Layer 13 of a small transformer language model trained on English Wikipedia (16 layers, counted from 0, width 64). Numbers have three digits each and are written without spaces.
In attention head 0, each number of a token's query is one row of weights dot the token's vector x. The head spreads its attention over the tokens so far by the softmax of query dot key.

Query weights of the head. A number n stands for (n - 500) times 0.00083.
q0: 511724447574527594436513501554471498387518563646654468530455681422421527397437552576447545475508552578507384510328466543636492584623537471430531515457633407323682463537462447396463515504627439
q1: 501419510557455465434445563535531406414513461562459414528406462593577506552418429434409510545557449522557472598574372329518512406413504599500523461460401506490460441491581548490536640520495644
q2: 502364503584573508438443550646480425463498558402398552506363437514495562406537553293412551582422512553602498519441443421528386345504563460503533405525426490512445575437654484517638566520439588
q3: 505339581721550391514415497540610428431462571310221521482352385529587466581494462304444496545556393482613629553642454473549481432402557524582556370611353408667442636520823460645541672630498609
q4: 463459468524563553469565570540387485442538502514523475485592578534520555392478581509491604475402506519443495503394499449498496438517494488456514528479547548443467478489516484486422478494427564
q5: 601767296044508531377393567211412759784721364448807389505650692647221481633448670901746762289305632481317405259414441591469351548778321228223211876026847488271585329346158574230543229253434418
q6: 658495423557598360313500478457591692521561551513641479378370504462594578688464589705382505517563581344479551502660609659495499516503383494586422505303411553655507544386681503498512573459541522
q7: 691613478585542568656496399378282461549625408598423493572492437428484402493369534515468630476461461553584550547468450467269473391465449459433570379608328478630455530463436450499514459490541358
q8: 691488354417454503574457547441370554501493542618351470604600633648436587235373490550316512578541490467458371410451421601569727406613570474326467528565814687450441559404426618541415492462418442
q9: 388555407438514556509502485624291311486513660503559347422542615317574417359447419570533517478547474522512394566493604463421381470392512492504473546485528512344541604421536548354285593676407509
q10: 533631439562409468754482448598530652545483676433301448333520431426534584593451435579581508541477519588465505469438533515544548388679472609461528640425402330433587607434547613436600417421610496
q11: 559604566422535428427543499469565749402467367468581620464410340409538320585463412580527488495663416405604574469503589302440443678324499488473503728446529418620357577524442651469587446670496593
q12: 552636502607595527579606286628537551467594421562499525369461488480437448556420437466583486566649607553512476644581380415545546630726507479613706400437472446577340216523507544497452417467509556
q13: 438363453393479526437556517548579482546525595573632473485664515533595439479413511524504458522373495399405522518301449548436633572495472420470442495592721619544509484329413352500422296684588381
q14: 335569621498628575352551565459546494731469439513453288355448531478539526468537437427507568490629409245418424501398285439494449392495470644456529470645403487543455561407450339451597598485531451
q15: 556441509581537702611655474359605649379447538486710356520421434640569488535403450472727403496565499499406452405370506377425439561485474569431454422414635259513395590523584491657509556704482561
q16: 580548487542454691385621523502653571493576460539431398570401632585817487437416518474616626483433401506586482497240437333581601514421435504474383565362424555409494498451417287506505344376547556
q17: 561441524572432564461351560693410440698442487570426526396485505486504688657445583631643550550622642527385381636626493447457576444513537488563385546605641543366471516615370594529396487473560564
q18: 503434687462561477439485399458476450505624483588330427338481599599717491459548621545438475398406640464543510332535493353467446588582414493452456567496468348537295493436424526345562488579507570
q19: 308442579504581410440517527509598590478674602591454577525623478400526491474574480491682407447336482511578213399460717689371524346682443616649590370632493663432497674475506392414588378604516542
q20: 468440230452599533586441531504690548618426542459557516624499285577502746504460421500611346502581490471634521367436603533374434548484671392450457563483358535456300469694476500546599477462406282
q21: 418516354562393423551469479414480418429445408445506388404506540476372668624630457316513550432456544488722383499708420447600607642448772627656481421642583304759510496570535400669507606610465448
q22: 392597489455731456592402598579368670565375547521628690406545465684598443583390375475459627567411463536456529318418579636568516320516465609630500313479526466455563431482444549550515499627461487
q23: 356533545561353579583363397479608323536393521467587508407385450449544432606360473351589563566346475526432434499570716545582470521409585444633507549475585571469282430315535417378590419325556479
q24: 492650360440606479428399436378478520559589318305261446521474358627487492494574415475654631433802452571514632452777502737515574547354458612544437562514421371672507597484656551357590491564491503
q25: 348603466540595498423556403275546650509414651484487355311437348662660319513759597655506599493563441419545468528472419661505336536513465564490433667560625486436512609549425460583409479349397453
q26: 547412558453413566387571405546695435531414630383495684371489721532398366507434583610556453550384435551478552494482393580345493558528554495561254503546489481405430593347491415511435561616517384
q27: 374227498525461559484458429511547499616550654738458505617399540458485587635482357536492552592480372457545555226565469538598537606593499397511427445385492357545493700434505594507371474419636557
q28: 609317451398401483616461465432549660598497370449423383686479527495482563666562424492497603498454478461581525710575478403645434494583428411676509542532371622465491452459511428529394576526570670
q29: 342544532772451513518405676555396570476529744499404536600471541519333405462378430497545453539367580526548519607408352437488583434520371328464459475521626698444553308412512550252474486556523561
q30: 561618380455571483292490438535527590445482510432615467401347493496398546637501522502561296580376484542604507479621295542637539460455443564495558460423388461646332588627354406279482592618560519
q31: 680520440573693298507456519369625644683599533237554586356551236569539351727489517426502493405576491212407429470584505396474372648496431538544588553514335412426458562493621493476675340608563473

Each question shows a short text with each token's key, already scaled and adjusted for position as the last token sees it. A number n stands for (n - 500) times 0.0046.

Then comes the last token's vector x. A number n stands for (n - 500) times 0.013.

0 " (": 519461580457152429404506425565515498533560500532504503482545528450489554500485516466491529499476
1 "19": 545491575477347467411495474559500507551550536526542530495552530435491510541458513466494569523448
2 "6": 569534617515351487443487463526476521531511485560534464500532503473534549573460481473522544570439
3 "4": 503555552537458488429510482535486490531514502582527514544560480497483566548463514475519559538431
4 "–": 459507545525344446447510450536523494538551533565551506500557466447447524491481538445526604501459
5 "19": 469471546505453477461491495535489515554521546516542516498550506426473519524454495465518588500461
x: 408570720562474532585534467551587552503571431559628557428451295378490569305403499455697335594702550444531358666444561358455493517559522505477646222540264626519492545521564550344508420795698502
To which token does the last token give the most attention? 0 " ("

0 "uring": 508457579459210428464481486501503456510573470549488486490542510483484557497521561499534498495477
1 " this": 561495531465367447471463509529451451486557454507474512513559485514479561481454542513542449447431
2 " t": 539564623515271469462423510514475467547537544510506518445531475509484537458525514481504460444473
3 "ri": 448589652536105480481465476502507465593508534572554508519535429489453535517532519461506493473460
4 "p": 355543633548280492445487485535470506554534494525543552526564486524450613509503523493544497448413
5 " he": 442429611566365495411471487570500484529511465472503522525537509506469553475537535478517491473450
x: 439378490568445402610436365577543384657604639452273545658423314687647400446646519485356468700801464455350509659607630363502378520477565418476518439436528449580342408331522413508561665617583499
Which token does the last token look at most, and with what share of its attention? 3 "ri", with about 50%

0 "es": 518444562477217435426514467547499464514531447513553475534531518480440563458529558496488495459500
1 " in": 528489547465342430443490469500517422493575484508476506473539477513504543502463558489517495470469
2 " 197": 545537607514287468497461492552536497549551490595519505488529510452527559477441534491502539530436
3 "6": 489564545530417464461510537522487474497527463597493525510556480473515599499493550472515534513428
4 ",": 451501537492404428435513514517521449452555473537500491485560474480497561468502570492516519439443
5 " he": 469409581532332465447500531556482489492545454490472505490558531468435559461495554456518478455426
x: 504402471457379413581394292534511469636548796427485569755353447588607309430510517511303417698729387330405536638486718473337452481437472479485516501516506422517503388331564411557557634701604462
To which token does the last token give the most attention? 0 "es"

0 " as": 505455553470323436455470474513497432475567474516504508494524472492474532482501617514529469482452
1 " P": 547474650509170464430516528562474476505521499489511540423487485500473498464507519454490529504473
2 "ad": 558592702521035485444480478510520445518499471513528479447592548499537557542514446467524501520486
3 "m": 488551636527248474461513506501441488571529476462519549467499490598509542508495503492488538523456
4 "av": 404541603547328483436471550560475485523488497447525534494518526522532529505517561473463593526447
5 "ath": 432488593559293471468453518562464502549484452485521457492493540559537534482501516535520533542482
x: 523595631669732444670484589603533373470445500534248395318546523551534528395524321433355374517473367496452329556626573422429443499362680576503403427487366552572507558784666474651707690588428481
To which token does the last token give the most attention? 2 "ad"

0 "at": 549412596495197470469430476543453486545496509513507471492497524513523578446541563487476462483504
1 "ely": 574492572492209455449463454516518498498542459553514441530501524485503565473504589495483476494514
2 " st": 557561609536262473478479523558500543510515498543551454503493480491505561438486480478499467462462
3 "ay": 455617605518121473455485501492478550555544463584513487544545458461471577486534507472504475517516
4 "ing": 432529569517281450475479484535501474525577445538534488524527495498443551462490563519545491465497
5 " in": 464484549486399438455500466501510419490573481503477507479543457518497543503451570496531494462454
x: 451497491388439582558426302594512473559284525455419656479528470620676420612567651434151484487532448492466472506301501440469499399527441497709580411636444439469521572595632553591587414685747533
To which token does the last token give the most attention? 3 "ay"

0 "\n": 495484523459190415458509472562487471473581487539460517476526498480513556478510571486488485477488
1 "W": 539501628516255448495505540546534469526553465475542573418476506506482502423490544500469454483434
2 "h": 564577659516274462485473576513503453497554477489509567472478509516435561473472562504494434471416
3 "ile": 484569603517274479487466557496510441469506464531454520526497522516458538540525596554547504463444
4 " E": 458505652557207469458521483549494455491488475530490518466523508488494492458498529497462511534442
5 "ll": 412433650563178476439500528527468462523503449473524520471544555504561571512489497490503522559475
x: 578430257622554221493485273477647430540468682467366533543403395310522419355555548458431376499680378485497721437583629628583622547410480489493657380457386444548515566799690439431623499539369392
Which two tokens does the last token look at most, in order? 5 "ll", 4 " E"

0 " for": 520454570464272441460476454503535434518576512540511521501548458493493536502502581514542481473485
1 " Ch": 543470661516202473480468504517514458514501490504512545445494482495516539471478526489514468538473
2 "ant": 572596704550154508465480507530497486595506486519479530512490517504545556545491515491512551560447
3 "i": 491559600536393477479462515604479454482507499454466559526566490555466542527519499508478523547442
4 "'s": 427528548506415452442458468542475418523537501512518492509528492491527541437491503526490497485448
5 " m": 448441616550301477461452467469454468564510523509520488453530469510482565466499504484484471480439
x: 505461578544532400551453374498572474605249630496564450531441438586432286472548502355466355653686479568456436537684588433561342488540269560705616302498612315533392662629449266610565527625494579
Which token does the last token look at most, and with what share of its attention? 2 "ant", with about 30%

0 "\n": 495484523459190415458509472562487471473581487539460517476526498480513556478510571486488485477488
1 "==": 508495508454234407429481456578506437469590508563510505455525507482528523481549537495498482462446
2 "E": 511537618504247458467516425507503485530537514554579496419521478474502464447529540473483463456446
3 "arly": 478545628483204438451459469493506459500578531565528506448506507468522531513496552505519456502451
4 " life": 438519578512206445459482490554489496499587483579524518514539490489473535468477553519494477504478
5 "==": 513527501494277424497480510533533444462565451570526519478518490440512508475519573453483520458499
x: 473416615401553660688619378703550558459283724531539578447709373506761502407729477437582520536591473441424474540313478580523608563529496588390574449629506457530639591411432652674739504617483474
To which token does the last token give the most attention? 1 "=="

0 "al": 538411620472112458466463447555446503525515483525531446509545506481515583479498526508496472529513
1 "ak": 585483586493154454451458479561459500534507451518513441492541514475520576477521538465492530562507
2 "r": 521556615519159476515443455534495486529475469491535462526497491516483545496475498467459555526537
3 "ish": 480599617527194476455477468532467497543499474551486475521517533534496617474493532525499507555525
4 "na": 458512574539239449465484513556489476516482476512500502555508507500470553473499540496442525538494
5 " as": 460494555498343424447468486510495424470550473507510506495521482493468528490501612516517482493452
x: 505534527359415451539397299553537449515288616527389598458427419600715409608638634517142418557611325381507538470341466471499310441496547557576506460594521489402575635647485595553587489689658472
To which token does the last token give the most attention? 0 "al"

0 ",": 534460539460301417423503490527511459490570483526483492486550498494496596484493566490491522464467
1 " and": 533510520465358429438506485529500438501578469496475497478536498504480562492464562496529497475467
2 " 1": 570528557526399463466481486558490464495527497546537523508505430501472525458467522473464513505436
3 ",": 468542545495391442474515491507539447479531551513563479493515460530511563466459550553472523489410
4 "13": 416534567520389478459481494557472505471538500539509479506493506492516584504450563483492543526461
5 "6": 449470539528422476488475490527463533498552449567463466517500496504487581513467567502507539547458
x: 526509618405543489446537693535535435597205569528544459556386434331566474359512488358247531718537508326522659583407518476392547506458485556546465473435347774559346611385583530561639498545722364
Which two tokens does the last token look at most, in order? 3 ",", 4 "13"

0 " profess": 538453580473162458433485448500474502529542540570539516493544512463488546503536517462496506474498
1 "ional": 587467571480218454449453449541435502535544520559552490493552503459519529495505523487538501511470
2 " contr": 525540596485141448458460465502477502498537535540535455517532490481498540517488475467498464478502
3 "act": 445600584500180453436485503519434510510547510565565538516549502448477570482480509456529474461458
4 ",": 440511534479399428427506500534483478484552477503525495501527470486512567481500529480499518457464
5 " but": 464454574511325437425503509529500437493558418485477496484561508493459579496500565483524484456443
x: 492448409404395560572400316504511469573350701472323572647506355636662296488630540486140476722631393419394478495383623491349458447539521426526529488500472537555613509521526514628662539589629542
Which token does the last token look at most, and with what share of its attention? 5 " but", with about 30%

0 "ed": 518440597474200454464474461505500478518552482549503498514518488509482571503499544519541504514524
1 " r": 574479589505193473465456509508484515508503489492517510521481467499459553468459508466500462474515
2 "un": 611596602522241498456479493522458474558508519540534529545499445509495572474464538504513473505468
3 " a": 485572595527335454468444471541481403515524504492549502508522497471453540452487542505508431448431
4 "ver": 416520600531225476458461459562499508520552509529581449497514505497502540478444539493474450517491
5 "age": 438443548527316479515492511534469520510542464567553463571531500465439546478469537524568477493462
x: 496402678497433438460379534471566441534392502589424377433580598367737447494505427459363404692548448345536645600331709318430661321416451551621520450513275533624442489181663456661575516552453524
Which two tokens does the last token look at most, in order? 3 " a", 4 "ver"

0 "ll": 520390597529329500486452533522473527544502419479487513546481496533525585445508539499485537544508
1 "is": 584486577495232455466468503558454502492511471481520490569505526530465556464507525500441474503493
2 " acc": 528563642504179456441453494524477506475555475519498462490529517489445544534516526451451478431473
3 "um": 457624626535247483422476520528440544532523504549571476532555494456445557533527541415500532495458
4 "ul": 405539611510249472448484465516435560510524487500533513559527485490475532510485541481489510501482
5 "ated": 458490562518295442456453486505493488490534473543516516503493504481465559497516572515565507501510
x: 560499691425482477526412529436416375642389573459430554558468378430800431460720613471095457604679377499522522586439440349484608433480488531550535462501370665456532626477515615611661461621535410
To which token does the last token give the most attention? 2 " acc"

0 " Fl": 547404669499157479430445531507506491579522468510468568504501510513532582482464479458518487505489
1 "or": 609496637499158475514435481514514514577549481546476511515532539480533579513481524472495472512496
2 "id": 588580621534287476516440513570449502508524459459550544515547489551546535452488520525482503532411
3 "a": 482575546533369466448465547581464473541489464488527525547478496491498547441496504496442507510491
4 " in": 477523550479351421444492477500517423501573481510486509462539471506512534500448550491500508475461
5 " 18": 442445594542367484475431505516523502549541531541496526488534471414544503508421547451475535496457
x: 533476703462508538580536466565661504482408438483639733397434347402349633375557640528551297593669541475516400632410478549430617515501408427601634266551473524627350630544513512461716505752726425
Which token does the last token look at most, and with what share of its attention? 1 "or", with about 50%

0 " &": 512433556484369459459545495547494517542522526474521465547542462502478577518456467513527578512486
1 " K": 558463658528240480451511547546492493531484486474490522475514476523484569490495477491492577567476
2 "am": 532579675537185511471510498493505462529489482471426489490518521530520570535506504478479590575469
3 "al": 486580639565258503494464515607498449519482484433458521536556500512524553549480557497472612569500
4 "a": 450526548545335463443478529594492469532463478465503510550526494505480574494493497509449570557474
5 " g": 438470577554304472401428510559507473481480475475553520488488526502450561481534509468484525469529
x: 563416590586521594588519412544657278534512731394399490520562339500605368459534614508416306582615433529494483538769497327596404524444528335503663527431442378288426636654549465467707667634493432
Which token does the last token look at most, and with what share of its attention? 5 " g", with about 40%

0 "es": 518444562477217435426514467547499464514531447513553475534531518480440563458529558496488495459500
1 ",": 549503539465321420423508485530505457485561481508497490498537494497495587483497562494493521467468
2 " Cal": 560551674525162478452463506560525491488508450492455474455538535449571533517436526467479526564500
3 "if": 490575615549262478472417547572491531537546467520493544484569501448515527556473538437505511493479
4 "orn": 461527572517336457443434531494517541513545469540508521457549511495501527532486535485519512540450
5 "ia": 449489561529362440440456542594464471507520455517511522505533519475505493511508535470444531526450
x: 445514642690710445522516673567569429408242494650448552697527259668462469504427380476366477593536385342676546495455541384528525459527551527473523442668336591422533479385461659627477767754552441
To which token does the last token give the most attention? 2 " Cal"

0 " V": 505431653512189483412488510504497482538497507461507499457498512496557565496504453450467565546506
1 "i": 558484675512110467456464524558500452547519539487494490512509514532485554549534471454458510538520
2 "j": 574580657527184491447493531521514482501472514482519496525527533551503571523527508498502579552495
3 "ay": 475605621537230481435455543540501496542469450488493549540502514482546566546516515504473584576478
4 "an": 440537576526299463426434495582456484537499479478493530518499519523532516503514517491479554569446
5 " as": 463503544495379423448466492512497419471544479503520510496517481494468520489492614522516485497446
x: 474551545355452454561399323552553430496297611568394627450438437611689397621638602519152401552595319378532545468351453442509299454492553566576504448591537503398585616658471596547564478703677485
Which token does the last token look at most, and with what share of its attention? 1 "i", with about 30%

0 "id": 542398606479177468482454470528445541508523461503509463552519523502498581462490516506497465521497
1 "y": 595473621503180461449445492582462494518528461533497478529542510495477569471533539512489481522505
2 "a": 540538575498203430437475501556471483530500470490509488535532507486446563469548511487475507500501
3 " S": 509553611543239462410499493518493428523466472468530521475473485546493532441517492464448539499496
4 "ag": 388516664543115480433463517554499424517481509483547526503518575547545559525525497518468521528468
5 "ar": 433456617562272496475454486567461469538460462458497519539510519546554527515546485503490524551486
x: 421401478779619409596464608524434468483348524391044540546467431584542563501455423475482458621472480419588466565599517516633460555401735590513385445419312561595402597457568407631445673455487490
To which token does the last token give the most attention? 4 "ag"

0 " as": 505455553470323436455470474513497432475567474516504508494524472492474532482501617514529469482452
1 " K": 558480663519175461461483569545500461480506498493515542427496501507492537462504541500488525543458
2 "av": 554555648517232494455494559502521483508489445462466522473515536543512530565518530481497574515447
3 "ith": 471583650560260485494440539545509452531532406464456512508530569533510556488518542527483524530459
4 "a": 449523558544336466478468555597450455493479469444503532529513512505466515501518540499439579547476
5 "'s": 447467547500405443453461463526468441527543492499506484502522498489502555441482524535506476487443
x: 500430634593455447504325369534495356652327573582507573465416352525569383564527479516047406473602414409547442419288546444506460501538411531618500427564504464395520496570553419473529562589682525
Which token does the last token look at most, and with what share of its attention? 1 " K", with about 30%

0 " team": 539427576478144452439478456516471501540586470587505482526559507472466565451525572476474482516481
1 " bec": 557503612500233444442478525489508477463560448549526508459539523468503554508547559459471485419449
2 "ause": 546542606491314451473464551490500457505554447526508556521545515483454541537495591518577486459420
3 " a": 484547540494399443491467503526457438488549486496518498488525491466453526458455540502524453462429
4 " b": 446511644528156467488468504493486525524529536525543503467539484514446517452482484504514473501493
5 "as": 431413622543197476453504503479488463543481514473506491478556462488493580492485507469491485477439
x: 707525492618513345484556396581605615521213509370344670546450521516550352712532598478560416585695469409327327653572704549554413462391576525705687435663496362643620544558529395489517480560458531
Which token does the last token look at most, and with what share of its attention? 4 " b", with about 50%

0 "reat": 547425605466098441454417483514462502501586512569505513491526531466465555478531568494528456484492
1 " Brit": 570499655468109462461455487503490526554579456560473514466536513456519505525495525467506503504503
2 "ain": 560588613496171455428494481576477510565586473559481535523569529447484532493508553496489526510483
3 " in": 507529549481389429439494477499525416498573481502483513463540465500508533507446549488513520474459
4 " 17": 435532602532392477460433506522524478538530508535501512467548483425566511527424526453504539489446
5 "9": 425473607566383491459436501530500507553529491566507469479520479482571535525456529472529517587461
x: 532480539372789468491511705598623344511309428468548635392473371320343568397602427445503444704693605459471523548448543559491507531418405622597523451413333680639410600662606588400810523516661388
Which token does the last token look at most, and with what share of its attention? 1 " Brit", with about 40%

0 "at": 549412596495197470469430476543453486545496509513507471492497524513523578446541563487476462483504
1 "ar": 601490626489115474470420444531466508528485501536504453515518519520514568471522505491480433518531
2 "ama": 543563582503204445424442502524477500540514461549492488536538509468493579493508517493482522534474
3 "ia": 501545573511244428439463501585485445491513476526514495510558522457470544493532544486449522509485
4 "h": 416516575534294458455417496549489469481515458507543456491555524532490572422513521492462491516508
5 " into": 484491553489317428477488474493527428508565478522492497494524490512489533496476578511541496475480
x: 456480518341446505579394351574502475589309573454446580445488415544736368659566608435121461567544334502468482488278435454439579409570503529592556408581447431508551575535608548618604471665689443
To which token does the last token give the most attention? 5 " into"